Layer 5 of a small transformer language model trained on English Wikipedia (10 layers, counted from 0, width 64).
A neuron adds its activation times its output weights to the MLP's output. To switch it off is to set its activation to zero at one token and run the rest of the model.

Output weights of the MLP neurons that the questions are about. A number n stands for (n - 128) times 0.0034.
n9: 170, 142, 89, 180, 123, 103, 101, 163, 127, 169, 136, 169, 84, 149, 135, 123, 152, 96, 186, 121, 148, 162, 109, 147, 125, 134, 132, 114, 152, 135, 142, 144, 171, 145, 110, 94, 114, 127, 140, 97, 123, 137, 95, 132, 84, 156, 91, 118, 87, 91, 139, 116, 91, 119, 107, 102, 166, 112, 158, 130, 125, 93, 127, 105
n22: 146, 163, 113, 98, 121, 129, 106, 67, 146, 74, 128, 89, 133, 94, 134, 144, 136, 153, 118, 170, 95, 98, 147, 179, 156, 188, 129, 146, 187, 140, 139, 181, 133, 117, 112, 161, 108, 115, 176, 123, 141, 157, 148, 152, 128, 103, 93, 102, 94, 108, 98, 119, 122, 125, 140, 101, 156, 114, 118, 139, 115, 118, 124, 76
n25: 133, 120, 137, 135, 130, 91, 134, 153, 132, 170, 123, 140, 143, 164, 122, 105, 137, 149, 163, 84, 85, 86, 150, 144, 96, 188, 134, 120, 116, 121, 104, 149, 82, 168, 136, 172, 138, 144, 83, 119, 120, 150, 157, 105, 141, 73, 116, 142, 129, 88, 91, 117, 140, 170, 139, 148, 117, 113, 169, 112, 104, 134, 134, 94
n45: 157, 165, 106, 149, 73, 147, 159, 166, 142, 162, 115, 165, 173, 50, 176, 42, 165, 155, 135, 100, 145, 139, 154, 138, 197, 95, 179, 132, 154, 95, 144, 100, 135, 80, 171, 89, 106, 129, 250, 134, 94, 109, 162, 88, 74, 128, 163, 108, 73, 139, 80, 128, 45, 82, 100, 168, 122, 164, 150, 135, 115, 105, 91, 99
n50: 105, 132, 108, 189, 167, 132, 124, 116, 130, 116, 127, 165, 152, 119, 139, 149, 99, 125, 156, 165, 109, 156, 163, 101, 175, 87, 161, 141, 147, 163, 155, 113, 115, 112, 108, 97, 166, 142, 141, 117, 162, 145, 155, 113, 76, 147, 97, 103, 123, 59, 115, 135, 87, 120, 96, 154, 165, 111, 88, 153, 116, 92, 133, 78
n103: 136, 144, 216, 144, 127, 105, 154, 162, 149, 118, 88, 109, 87, 177, 71, 130, 87, 142, 126, 169, 128, 116, 139, 137, 98, 136, 144, 145, 130, 91, 114, 99, 125, 108, 176, 158, 120, 122, 158, 42, 144, 135, 126, 162, 145, 155, 126, 158, 179, 138, 107, 139, 114, 113, 114, 120, 138, 103, 121, 69, 119, 100, 144, 145
n110: 125, 117, 116, 162, 103, 131, 117, 136, 181, 153, 94, 162, 147, 136, 109, 112, 152, 157, 133, 113, 56, 132, 126, 164, 130, 89, 185, 70, 147, 192, 139, 122, 124, 87, 94, 143, 150, 102, 108, 156, 130, 145, 150, 129, 111, 144, 114, 140, 94, 136, 78, 160, 119, 107, 144, 155, 138, 86, 109, 140, 104, 145, 138, 119
n124: 123, 163, 143, 131, 128, 122, 95, 132, 132, 176, 137, 138, 147, 109, 91, 87, 138, 164, 144, 128, 77, 105, 154, 123, 71, 142, 153, 150, 108, 88, 134, 109, 131, 104, 137, 156, 168, 130, 192, 172, 172, 98, 124, 108, 127, 118, 122, 171, 137, 140, 84, 118, 94, 97, 132, 146, 140, 110, 118, 99, 137, 131, 121, 94
n127: 116, 110, 113, 69, 128, 144, 153, 117, 111, 169, 70, 96, 126, 83, 173, 134, 92, 163, 125, 85, 98, 162, 130, 131, 125, 112, 148, 125, 146, 120, 149, 183, 88, 123, 108, 160, 184, 164, 123, 144, 130, 141, 153, 182, 110, 128, 106, 87, 124, 112, 102, 107, 151, 129, 167, 122, 130, 103, 144, 148, 125, 143, 157, 121
n130: 170, 125, 93, 170, 128, 106, 108, 110, 112, 127, 96, 129, 121, 109, 99, 160, 113, 112, 136, 127, 109, 172, 117, 133, 119, 126, 162, 125, 139, 120, 163, 153, 82, 140, 168, 136, 87, 117, 146, 106, 135, 125, 169, 148, 132, 89, 141, 114, 152, 168, 113, 96, 153, 133, 121, 166, 135, 89, 150, 89, 144, 138, 107, 133
n132: 183, 107, 113, 137, 104, 123, 125, 158, 99, 128, 110, 177, 103, 84, 98, 104, 118, 151, 97, 144, 107, 106, 139, 138, 98, 149, 124, 111, 189, 81, 151, 140, 101, 85, 168, 108, 137, 166, 139, 180, 110, 158, 159, 110, 132, 190, 106, 136, 80, 155, 115, 163, 92, 113, 187, 162, 97, 90, 80, 109, 159, 98, 143, 183
n139: 148, 203, 104, 198, 134, 117, 83, 134, 104, 119, 142, 200, 101, 129, 50, 122, 127, 85, 131, 102, 154, 153, 138, 117, 105, 135, 136, 135, 123, 98, 148, 125, 111, 156, 140, 118, 160, 122, 154, 155, 123, 138, 111, 121, 107, 122, 171, 115, 184, 112, 122, 86, 132, 123, 124, 133, 119, 122, 123, 107, 140, 145, 101, 117
n161: 102, 100, 151, 124, 119, 83, 142, 139, 146, 115, 154, 93, 77, 153, 149, 168, 96, 132, 91, 148, 117, 98, 92, 136, 163, 92, 113, 147, 110, 134, 123, 153, 194, 151, 136, 144, 140, 165, 161, 82, 99, 152, 156, 113, 142, 75, 187, 135, 127, 110, 139, 167, 109, 95, 182, 123, 94, 163, 136, 82, 129, 108, 105, 125
n162: 152, 116, 150, 79, 146, 102, 198, 137, 100, 130, 141, 89, 152, 88, 127, 141, 167, 120, 115, 178, 124, 142, 136, 119, 102, 160, 167, 149, 163, 94, 121, 119, 142, 76, 133, 124, 112, 106, 147, 134, 149, 122, 167, 104, 135, 82, 119, 122, 182, 110, 54, 64, 192, 134, 147, 122, 106, 146, 110, 166, 74, 139, 125, 159
n189: 179, 150, 134, 164, 141, 91, 114, 119, 159, 99, 128, 139, 65, 106, 97, 129, 178, 168, 102, 77, 163, 119, 82, 122, 121, 113, 120, 157, 99, 113, 176, 106, 150, 109, 106, 84, 136, 114, 156, 102, 98, 114, 99, 119, 115, 176, 159, 154, 152, 116, 125, 139, 185, 129, 90, 163, 115, 149, 175, 119, 117, 161, 151, 112
n209: 146, 118, 140, 103, 86, 165, 89, 121, 108, 180, 93, 153, 141, 123, 116, 101, 92, 124, 173, 109, 156, 128, 82, 106, 36, 100, 143, 97, 118, 107, 102, 106, 156, 65, 143, 107, 182, 99, 145, 133, 169, 126, 78, 186, 123, 131, 183, 146, 188, 108, 154, 107, 102, 145, 161, 190, 140, 190, 152, 139, 106, 185, 114, 81

Each question names a token from some text and the token that comes next. It shows the activations a of the neurons there, in the order above. A number n stands for (n - 128) times 0.073.

Then comes g, the gradient of the next token's log-probability with respect to the MLP's output, scaled to length 1. A neuron's effect is roughly proportional to its activation times (output weights . g). A number n stands for (n - 128) times 0.0043.

" boys", then " and"
a: 127, 129, 127, 128, 129, 137, 128, 135, 131, 127, 127, 147, 169, 138, 126, 127
g: 94, 161, 66, 180, 72, 123, 74, 101, 88, 136, 118, 164, 120, 124, 88, 141, 136, 141, 131, 181, 191, 104, 138, 71, 153, 148, 127, 92, 160, 118, 131, 122, 121, 150, 123, 97, 131, 148, 165, 121, 115, 131, 130, 169, 153, 142, 155, 77, 171, 148, 99, 128, 164, 148, 124, 123, 149, 124, 147, 126, 125, 124, 95, 75
Which neuron, switched off, lowers the next token's probability most? n139

" \"", then "L"
a: 146, 132, 131, 126, 128, 129, 126, 128, 126, 127, 126, 126, 134, 139, 126, 128
g: 114, 143, 150, 87, 105, 176, 116, 98, 124, 166, 133, 191, 120, 165, 132, 121, 126, 91, 98, 117, 108, 164, 100, 123, 158, 142, 140, 140, 85, 123, 150, 140, 90, 125, 113, 110, 112, 105, 120, 113, 123, 153, 176, 97, 105, 148, 164, 184, 140, 174, 149, 115, 185, 102, 126, 136, 48, 95, 89, 126, 81, 151, 152, 137
Which neuron, switched off, raises the next token's probability most? n9

" in", then " the"
a: 127, 148, 126, 241, 126, 138, 139, 126, 128, 126, 171, 126, 133, 138, 127, 128
g: 109, 122, 157, 132, 93, 121, 112, 118, 89, 161, 103, 123, 119, 129, 112, 179, 205, 143, 124, 135, 178, 144, 140, 92, 132, 183, 146, 119, 97, 208, 128, 144, 138, 101, 140, 113, 103, 128, 160, 119, 72, 145, 123, 186, 104, 87, 85, 129, 93, 113, 111, 142, 133, 133, 123, 140, 134, 148, 130, 156, 65, 144, 111, 87
Which two neurons, each switched off alone, lower its probability most, in order? n45, n22

"adi", then "o"
a: 126, 128, 126, 128, 128, 126, 127, 127, 144, 126, 127, 127, 127, 131, 142, 128
g: 149, 180, 68, 130, 154, 134, 79, 132, 159, 120, 132, 135, 110, 133, 92, 145, 146, 142, 119, 102, 131, 163, 132, 127, 132, 126, 105, 139, 132, 133, 126, 147, 103, 90, 120, 107, 203, 112, 230, 85, 107, 94, 78, 120, 150, 137, 155, 132, 165, 119, 185, 136, 125, 121, 132, 114, 91, 158, 124, 108, 111, 104, 145, 77
Which neuron, switched off, lowers the next token's probability most? n189

" A", then "it"
a: 156, 126, 126, 126, 128, 155, 126, 127, 126, 129, 126, 128, 157, 132, 126, 128
g: 129, 134, 129, 74, 73, 138, 125, 124, 168, 143, 134, 117, 45, 155, 93, 95, 178, 153, 141, 105, 118, 141, 128, 138, 94, 125, 128, 114, 115, 100, 127, 168, 148, 126, 89, 120, 110, 139, 141, 138, 81, 121, 142, 148, 74, 106, 106, 126, 117, 179, 149, 169, 158, 95, 156, 151, 122, 140, 208, 154, 90, 162, 150, 126
Which two neurons, each switched off alone, lower its probability most, in order? n9, n161

" provision", then "s"
a: 128, 127, 127, 128, 127, 127, 127, 126, 136, 128, 127, 130, 148, 134, 128, 127
g: 140, 117, 193, 125, 126, 170, 117, 127, 106, 115, 148, 163, 142, 139, 155, 127, 165, 126, 111, 122, 130, 103, 179, 97, 86, 102, 136, 182, 93, 90, 70, 96, 112, 148, 180, 128, 179, 92, 75, 134, 122, 121, 98, 133, 167, 114, 118, 106, 105, 122, 114, 115, 117, 145, 145, 199, 117, 101, 151, 129, 153, 167, 94, 93
Which neuron, switched off, raises the next token's probability most? n161

" transport", then "ation"
a: 126, 127, 126, 128, 127, 127, 127, 126, 127, 127, 127, 130, 158, 126, 128, 127
g: 110, 128, 96, 74, 139, 110, 166, 154, 116, 139, 112, 124, 57, 181, 84, 134, 125, 134, 158, 153, 139, 143, 118, 151, 113, 124, 122, 115, 118, 138, 145, 153, 153, 130, 114, 108, 149, 173, 167, 105, 100, 119, 139, 89, 88, 105, 191, 92, 153, 122, 71, 147, 139, 112, 103, 149, 121, 145, 91, 203, 104, 158, 174, 103
Which neuron, switched off, lowers the next token's probability most? n161

" four", then "-"
a: 142, 126, 127, 126, 128, 126, 127, 127, 127, 126, 127, 128, 126, 133, 127, 128
g: 154, 146, 156, 132, 103, 106, 96, 96, 135, 145, 150, 160, 68, 162, 117, 119, 142, 157, 202, 134, 143, 138, 83, 162, 135, 181, 148, 165, 175, 61, 124, 104, 164, 137, 119, 104, 46, 106, 118, 156, 96, 131, 132, 118, 126, 139, 105, 123, 129, 132, 156, 131, 86, 98, 162, 111, 118, 141, 136, 117, 103, 158, 89, 111
Which neuron, switched off, lowers the next token's probability most? n9

"\n", then "3"
a: 126, 138, 146, 171, 127, 126, 130, 127, 128, 127, 128, 126, 133, 136, 126, 128
g: 84, 138, 115, 137, 193, 128, 146, 122, 145, 133, 111, 96, 139, 120, 164, 86, 66, 133, 39, 138, 118, 133, 95, 171, 152, 129, 169, 95, 127, 106, 145, 150, 166, 132, 142, 161, 197, 140, 140, 124, 82, 126, 81, 62, 103, 160, 135, 119, 154, 140, 146, 134, 125, 151, 111, 134, 111, 136, 89, 139, 150, 134, 118, 128
Which two neurons, each switched off alone, lower its probability most, in order? n45, n161

"er", then "lea"
a: 136, 144, 126, 128, 128, 184, 127, 131, 139, 136, 127, 128, 128, 127, 147, 128
g: 146, 152, 115, 88, 121, 82, 138, 89, 151, 97, 117, 115, 85, 93, 117, 124, 159, 107, 124, 170, 75, 117, 158, 139, 132, 91, 117, 156, 150, 82, 153, 134, 125, 126, 85, 181, 84, 74, 100, 162, 165, 115, 119, 167, 127, 161, 178, 179, 122, 115, 159, 141, 142, 111, 154, 169, 151, 156, 112, 164, 120, 84, 121, 131
Which two neurons, each switched off alone, lower its probability most, in order? n22, n189

"S", then "H"
a: 127, 127, 126, 127, 128, 152, 130, 126, 153, 141, 127, 127, 131, 127, 129, 126
g: 102, 135, 134, 109, 152, 146, 150, 114, 151, 110, 141, 133, 94, 132, 88, 69, 98, 74, 70, 94, 110, 122, 138, 162, 141, 108, 165, 118, 169, 78, 150, 156, 153, 127, 65, 160, 138, 135, 120, 153, 152, 113, 132, 122, 140, 115, 161, 157, 125, 170, 146, 182, 141, 49, 118, 163, 130, 119, 127, 91, 167, 162, 119, 127
Which neuron, switched off, lowers the next token's probability most? n103

" where", then " he"
a: 128, 126, 126, 144, 127, 128, 129, 131, 127, 126, 128, 128, 139, 163, 149, 128
g: 128, 115, 144, 97, 147, 109, 97, 106, 124, 86, 142, 94, 111, 97, 112, 148, 142, 128, 115, 148, 140, 157, 85, 114, 172, 109, 113, 67, 126, 113, 148, 150, 149, 87, 156, 68, 148, 101, 132, 168, 167, 155, 184, 168, 105, 151, 139, 154, 160, 99, 80, 135, 153, 130, 150, 179, 122, 125, 88, 149, 163, 73, 169, 105
Which neuron, switched off, lowers the next token's probability most? n162

" the", then " ninth"
a: 127, 127, 126, 126, 126, 126, 126, 127, 127, 127, 151, 127, 126, 126, 128, 128
g: 155, 165, 175, 120, 150, 93, 123, 156, 115, 117, 136, 91, 151, 126, 120, 126, 118, 77, 96, 100, 128, 125, 155, 127, 138, 113, 159, 60, 128, 122, 140, 129, 197, 114, 148, 111, 238, 140, 110, 150, 83, 137, 110, 181, 63, 127, 136, 127, 133, 147, 119, 132, 121, 116, 134, 134, 126, 140, 88, 93, 131, 93, 129, 152
Which neuron, switched off, lowers the next token's probability most? n132

"el", then " p"
a: 126, 128, 127, 128, 166, 128, 126, 128, 147, 126, 126, 128, 155, 128, 134, 128
g: 116, 107, 193, 118, 88, 130, 137, 91, 104, 167, 120, 134, 181, 126, 150, 161, 116, 126, 153, 124, 132, 160, 178, 88, 145, 88, 120, 124, 148, 158, 133, 86, 134, 134, 167, 124, 147, 95, 72, 96, 130, 147, 113, 161, 114, 133, 163, 107, 59, 79, 71, 89, 137, 179, 153, 136, 131, 153, 157, 106, 116, 113, 133, 140
Which neuron, switched off, lowers the next token's probability most? n50

" sports", then "==="
a: 126, 126, 127, 126, 126, 138, 127, 127, 143, 127, 130, 127, 157, 145, 126, 127
g: 165, 108, 140, 165, 115, 106, 117, 129, 64, 142, 105, 118, 148, 189, 178, 110, 113, 167, 105, 92, 128, 102, 108, 158, 156, 130, 148, 138, 122, 150, 129, 139, 113, 108, 142, 94, 132, 82, 144, 118, 68, 138, 155, 141, 114, 178, 84, 78, 96, 74, 117, 126, 149, 115, 152, 142, 123, 154, 170, 134, 118, 170, 186, 91
Which neuron, switched off, lowers the next token's probability most? n127

" on", then " "
a: 128, 152, 126, 159, 126, 133, 150, 126, 127, 126, 126, 126, 129, 132, 128, 126
g: 139, 160, 77, 156, 106, 138, 130, 119, 125, 123, 111, 116, 144, 129, 119, 145, 41, 145, 137, 90, 82, 155, 68, 160, 110, 104, 161, 100, 168, 141, 151, 122, 154, 114, 147, 129, 202, 160, 91, 136, 133, 134, 112, 126, 144, 174, 135, 127, 151, 98, 146, 164, 85, 122, 120, 142, 111, 170, 94, 92, 178, 126, 118, 87
Which neuron, switched off, lowers the next token's probability most? n110

"o", then "poli"
a: 133, 127, 126, 128, 128, 132, 126, 132, 134, 143, 126, 128, 126, 127, 139, 128
g: 109, 140, 111, 172, 153, 94, 107, 119, 178, 102, 164, 108, 94, 107, 132, 88, 148, 100, 131, 131, 98, 90, 157, 105, 175, 114, 124, 119, 127, 76, 109, 147, 103, 92, 126, 132, 184, 155, 165, 143, 164, 95, 69, 87, 138, 163, 209, 128, 148, 149, 145, 125, 141, 156, 112, 150, 153, 113, 89, 105, 150, 141, 102, 133
Which neuron, switched off, lowers the next token's probability most? n189

" in", then " Bu"
a: 127, 136, 126, 213, 126, 130, 128, 127, 126, 126, 160, 126, 130, 136, 128, 128
g: 97, 118, 104, 157, 138, 141, 118, 119, 185, 151, 65, 158, 114, 147, 141, 126, 109, 91, 142, 146, 94, 123, 139, 150, 185, 75, 99, 118, 95, 177, 141, 102, 168, 131, 53, 117, 126, 205, 149, 115, 161, 171, 142, 90, 90, 134, 108, 140, 140, 154, 137, 140, 94, 124, 113, 92, 144, 131, 117, 105, 107, 150, 146, 131
Which neuron, switched off, raises the next token's probability most? n132

" split", then " |"
a: 128, 127, 128, 128, 128, 127, 128, 127, 127, 127, 128, 126, 139, 128, 128, 127
g: 155, 140, 128, 126, 114, 118, 76, 133, 98, 119, 138, 156, 80, 191, 125, 110, 77, 196, 166, 91, 119, 138, 87, 157, 164, 118, 128, 74, 191, 136, 130, 125, 156, 163, 76, 135, 101, 113, 125, 92, 137, 152, 114, 97, 103, 126, 134, 140, 144, 138, 86, 148, 97, 90, 160, 145, 152, 171, 133, 150, 129, 159, 121, 102
Which neuron, switched off, lowers the next token's probability most? n161

"-", then " Ice"
a: 126, 132, 128, 128, 126, 127, 127, 126, 128, 126, 126, 126, 128, 126, 134, 128
g: 116, 134, 126, 148, 25, 106, 167, 187, 164, 132, 136, 101, 187, 145, 112, 112, 191, 93, 142, 61, 117, 178, 116, 127, 115, 112, 128, 121, 89, 154, 113, 148, 132, 128, 104, 156, 142, 163, 147, 126, 126, 141, 117, 113, 186, 118, 125, 97, 136, 140, 141, 120, 123, 108, 86, 127, 116, 139, 135, 71, 127, 139, 112, 149
Which neuron, switched off, raises the next token's probability most? n22

"s", then "\""
a: 126, 130, 127, 128, 134, 134, 127, 126, 135, 155, 126, 128, 128, 127, 128, 128
g: 110, 145, 137, 136, 143, 114, 140, 68, 94, 128, 99, 111, 166, 121, 206, 147, 79, 165, 106, 108, 169, 175, 125, 159, 185, 137, 71, 105, 130, 150, 126, 142, 129, 170, 133, 143, 94, 131, 96, 71, 98, 144, 145, 148, 113, 148, 159, 112, 124, 81, 134, 69, 148, 174, 137, 101, 128, 118, 115, 141, 122, 102, 128, 139
Which neuron, switched off, lowers the next token's probability most? n127

" starting", then " at"
a: 128, 127, 128, 128, 128, 126, 135, 126, 142, 128, 128, 126, 132, 128, 126, 127
g: 167, 159, 150, 138, 84, 154, 144, 133, 77, 133, 119, 141, 182, 81, 116, 145, 124, 152, 173, 92, 121, 96, 73, 149, 117, 73, 129, 109, 163, 163, 157, 159, 113, 157, 128, 135, 96, 135, 94, 92, 105, 172, 130, 115, 151, 164, 79, 100, 103, 126, 155, 70, 129, 109, 160, 123, 115, 134, 184, 100, 116, 142, 135, 151
Which neuron, switched off, lowers the next token's probability most? n127

" together", then " to"
a: 128, 126, 135, 138, 128, 130, 126, 126, 126, 126, 126, 126, 141, 127, 128, 126
g: 103, 108, 114, 146, 145, 103, 107, 141, 160, 109, 148, 122, 80, 163, 100, 111, 135, 152, 127, 143, 155, 147, 93, 117, 59, 203, 107, 141, 121, 146, 155, 136, 106, 112, 116, 155, 116, 108, 185, 110, 154, 95, 135, 105, 109, 101, 157, 138, 129, 101, 105, 122, 182, 209, 113, 161, 131, 113, 51, 125, 153, 126, 146, 120
Which neuron, switched off, lowers the next token's probability most? n25

"\n", then "Pre"
a: 141, 150, 126, 211, 127, 129, 126, 127, 128, 129, 137, 128, 126, 158, 126, 128
g: 146, 137, 81, 164, 131, 85, 148, 152, 124, 84, 158, 82, 100, 88, 125, 114, 84, 136, 110, 160, 110, 64, 108, 120, 152, 144, 156, 100, 155, 118, 130, 145, 103, 145, 162, 106, 153, 128, 131, 162, 173, 125, 89, 126, 194, 115, 179, 164, 144, 70, 121, 144, 112, 147, 127, 69, 147, 123, 112, 129, 158, 114, 170, 141
Which neuron, switched off, lowers the next token's probability most? n22

"5", then " a"
a: 137, 126, 126, 128, 128, 126, 126, 135, 141, 141, 128, 128, 127, 128, 126, 128
g: 129, 111, 131, 135, 53, 200, 140, 111, 134, 112, 117, 108, 131, 135, 84, 146, 189, 137, 167, 99, 156, 209, 131, 138, 108, 95, 80, 140, 89, 175, 122, 158, 139, 141, 125, 147, 94, 144, 159, 99, 99, 143, 119, 139, 112, 101, 151, 80, 132, 101, 124, 154, 145, 99, 104, 146, 141, 152, 159, 106, 85, 129, 145, 108
Which neuron, switched off, raises the next token's probability most? n124

" as", then " well"
a: 126, 126, 126, 142, 127, 126, 126, 156, 126, 126, 126, 126, 149, 158, 128, 126
g: 131, 134, 89, 72, 167, 73, 108, 176, 187, 152, 122, 82, 102, 96, 104, 87, 127, 125, 185, 122, 144, 94, 137, 88, 116, 128, 143, 119, 153, 116, 96, 127, 153, 149, 164, 125, 129, 131, 164, 178, 186, 87, 121, 102, 152, 139, 159, 125, 161, 112, 148, 109, 101, 127, 157, 160, 129, 113, 127, 118, 150, 99, 72, 142
Which neuron, switched off, lowers the next token's probability most? n124

"3", then "2"
a: 127, 131, 126, 128, 127, 128, 128, 127, 149, 127, 128, 128, 128, 127, 126, 128
g: 124, 187, 133, 117, 107, 168, 174, 129, 99, 137, 110, 169, 123, 115, 107, 131, 57, 115, 144, 146, 131, 128, 146, 135, 72, 144, 128, 166, 176, 121, 141, 105, 97, 125, 123, 151, 149, 149, 99, 113, 88, 128, 136, 120, 207, 164, 133, 149, 92, 85, 121, 114, 129, 153, 136, 79, 71, 124, 108, 141, 176, 151, 112, 81
Which neuron, switched off, lowers the next token's probability most? n127

"0", then " ticket"
a: 128, 126, 126, 128, 128, 128, 126, 135, 126, 145, 127, 128, 127, 128, 126, 128
g: 152, 143, 88, 181, 66, 155, 152, 156, 130, 106, 139, 118, 93, 89, 107, 165, 133, 123, 141, 170, 129, 127, 117, 155, 126, 191, 136, 180, 118, 92, 59, 121, 98, 131, 135, 114, 122, 156, 110, 159, 122, 120, 112, 155, 117, 145, 132, 77, 161, 112, 141, 120, 134, 143, 201, 119, 93, 65, 151, 126, 138, 114, 93, 113
Which neuron, switched off, lowers the next token's probability most? n130

" South", then " High"
a: 128, 127, 126, 127, 126, 136, 128, 127, 130, 130, 128, 127, 142, 151, 127, 128
g: 161, 136, 184, 155, 138, 121, 142, 131, 90, 128, 115, 144, 189, 91, 174, 144, 110, 176, 156, 121, 122, 140, 126, 130, 79, 127, 118, 157, 123, 156, 164, 119, 76, 143, 175, 166, 67, 100, 78, 113, 150, 138, 145, 120, 158, 127, 122, 95, 95, 53, 101, 75, 138, 135, 113, 113, 122, 106, 109, 123, 162, 123, 154, 129
Which neuron, switched off, raises the next token's probability most? n161

" Ru", then "gger"
a: 126, 126, 126, 128, 126, 139, 126, 127, 148, 126, 126, 128, 135, 127, 128, 128
g: 148, 139, 152, 108, 121, 83, 132, 118, 143, 143, 146, 102, 130, 110, 89, 57, 112, 110, 170, 112, 105, 189, 127, 149, 149, 102, 75, 94, 113, 69, 127, 131, 160, 137, 118, 143, 191, 156, 86, 158, 132, 158, 122, 105, 118, 164, 128, 100, 117, 134, 163, 96, 145, 105, 155, 155, 121, 159, 129, 105, 140, 84, 158, 194
Which neuron, switched off, lowers the next token's probability most? n127

"s", then " in"
a: 126, 128, 135, 127, 127, 157, 126, 150, 127, 145, 126, 126, 149, 127, 127, 127
g: 113, 134, 124, 135, 91, 158, 72, 87, 80, 118, 143, 183, 97, 211, 118, 151, 120, 139, 164, 142, 169, 85, 132, 120, 107, 126, 95, 82, 160, 164, 123, 141, 92, 138, 155, 157, 116, 122, 109, 105, 123, 146, 108, 128, 127, 75, 97, 124, 112, 109, 134, 123, 104, 123, 153, 192, 169, 178, 170, 124, 115, 138, 131, 110
Which neuron, switched off, lowers the next token's probability most? n25

"5", then " carries"
a: 128, 126, 127, 128, 128, 128, 127, 127, 135, 141, 128, 128, 128, 128, 126, 128
g: 142, 145, 135, 143, 138, 154, 164, 99, 120, 121, 78, 86, 183, 89, 183, 92, 115, 139, 99, 131, 69, 129, 156, 105, 67, 128, 120, 139, 75, 161, 121, 139, 119, 130, 165, 117, 152, 140, 90, 139, 91, 160, 139, 119, 153, 145, 156, 150, 110, 138, 139, 73, 191, 154, 104, 131, 72, 134, 125, 155, 132, 103, 161, 141
Which neuron, switched off, lowers the next token's probability most? n127

" Hunt", then " also"
a: 127, 130, 150, 128, 128, 148, 126, 134, 126, 141, 128, 126, 141, 132, 127, 127
g: 144, 162, 150, 132, 156, 106, 86, 97, 83, 120, 95, 138, 188, 149, 131, 101, 118, 129, 154, 155, 148, 178, 175, 117, 113, 118, 93, 148, 112, 178, 138, 167, 122, 154, 163, 180, 148, 108, 157, 101, 123, 148, 123, 81, 129, 126, 131, 124, 105, 58, 146, 78, 122, 151, 124, 137, 103, 94, 77, 147, 134, 93, 145, 81
Which neuron, switched off, lowers the next token's probability most? n25

":", then " Jessica"
a: 126, 141, 126, 128, 130, 126, 128, 126, 126, 127, 136, 128, 145, 126, 128, 132
g: 117, 162, 137, 91, 157, 167, 119, 131, 126, 125, 104, 134, 134, 136, 150, 129, 109, 97, 140, 162, 79, 89, 118, 99, 197, 67, 121, 187, 108, 108, 144, 152, 120, 155, 96, 106, 150, 92, 180, 123, 124, 158, 65, 89, 116, 168, 147, 132, 154, 172, 155, 128, 78, 132, 140, 95, 156, 134, 90, 155, 96, 119, 143, 131
Which neuron, switched off, lowers the next token's probability most? n161

" the", then " Sa"
a: 126, 126, 126, 127, 130, 127, 126, 127, 126, 128, 156, 126, 126, 126, 128, 128
g: 121, 126, 104, 144, 124, 159, 154, 130, 148, 107, 114, 105, 90, 119, 157, 125, 95, 136, 166, 150, 124, 95, 135, 184, 127, 154, 179, 151, 102, 86, 171, 117, 159, 91, 71, 147, 139, 145, 106, 147, 140, 143, 36, 160, 133, 81, 184, 149, 127, 141, 158, 69, 95, 128, 138, 119, 113, 121, 137, 97, 147, 127, 94, 148
Which neuron, switched off, raises the next token's probability most? n132

".", then " Event"
a: 126, 168, 131, 218, 126, 143, 152, 126, 128, 127, 147, 126, 127, 137, 126, 128
g: 58, 187, 123, 136, 108, 138, 168, 163, 177, 96, 162, 145, 136, 114, 119, 149, 108, 112, 113, 108, 132, 108, 104, 148, 142, 124, 163, 96, 137, 125, 142, 136, 102, 208, 152, 140, 182, 133, 102, 122, 111, 98, 119, 120, 137, 119, 104, 75, 148, 117, 103, 156, 105, 133, 67, 152, 121, 129, 99, 63, 172, 133, 133, 158
Which neuron, switched off, lowers the next token's probability most? n103

" &", then " Boy"
a: 126, 126, 128, 126, 133, 133, 157, 126, 126, 130, 128, 128, 126, 126, 126, 128
g: 127, 128, 160, 118, 225, 144, 54, 154, 145, 146, 116, 141, 125, 48, 166, 135, 162, 122, 91, 149, 131, 123, 194, 142, 121, 107, 153, 152, 123, 112, 137, 121, 107, 112, 129, 140, 120, 139, 130, 121, 126, 144, 100, 105, 171, 129, 114, 136, 119, 145, 83, 97, 138, 142, 141, 125, 71, 118, 72, 96, 97, 147, 146, 158
Which neuron, switched off, lowers the next token's probability most? n110

" Est", then "adi"
a: 126, 126, 127, 128, 126, 132, 128, 128, 144, 127, 128, 126, 128, 127, 146, 128
g: 109, 91, 114, 146, 102, 79, 84, 100, 163, 112, 132, 104, 134, 133, 92, 106, 146, 100, 156, 183, 147, 156, 111, 134, 153, 126, 98, 109, 104, 127, 94, 140, 191, 83, 158, 121, 160, 211, 136, 167, 166, 117, 121, 145, 107, 129, 168, 95, 153, 88, 138, 142, 132, 112, 127, 87, 166, 168, 153, 103, 135, 95, 130, 104
Which neuron, switched off, raises the next token's probability most? n127

" ", then "tu"
a: 126, 126, 126, 127, 126, 128, 127, 132, 126, 126, 150, 128, 126, 127, 128, 128
g: 110, 118, 126, 111, 74, 103, 127, 134, 157, 104, 185, 89, 90, 169, 46, 118, 179, 98, 184, 128, 161, 127, 123, 135, 100, 102, 103, 93, 150, 91, 161, 148, 147, 87, 125, 136, 179, 164, 126, 159, 103, 131, 101, 127, 136, 102, 177, 115, 123, 126, 145, 111, 134, 158, 150, 149, 132, 143, 148, 148, 101, 85, 119, 162
Which neuron, switched off, lowers the next token's probability most? n132

" Baseball", then "\n"
a: 128, 126, 128, 128, 126, 151, 126, 128, 126, 126, 127, 126, 144, 126, 126, 128
g: 137, 113, 135, 114, 160, 93, 93, 61, 92, 178, 88, 133, 134, 117, 201, 126, 49, 181, 133, 124, 155, 123, 184, 102, 110, 126, 116, 108, 141, 112, 174, 120, 141, 184, 128, 131, 104, 123, 133, 107, 113, 147, 129, 132, 144, 173, 118, 100, 106, 115, 131, 162, 121, 95, 128, 109, 138, 136, 164, 164, 84, 150, 105, 144
Which neuron, switched off, raises the next token's probability most? n103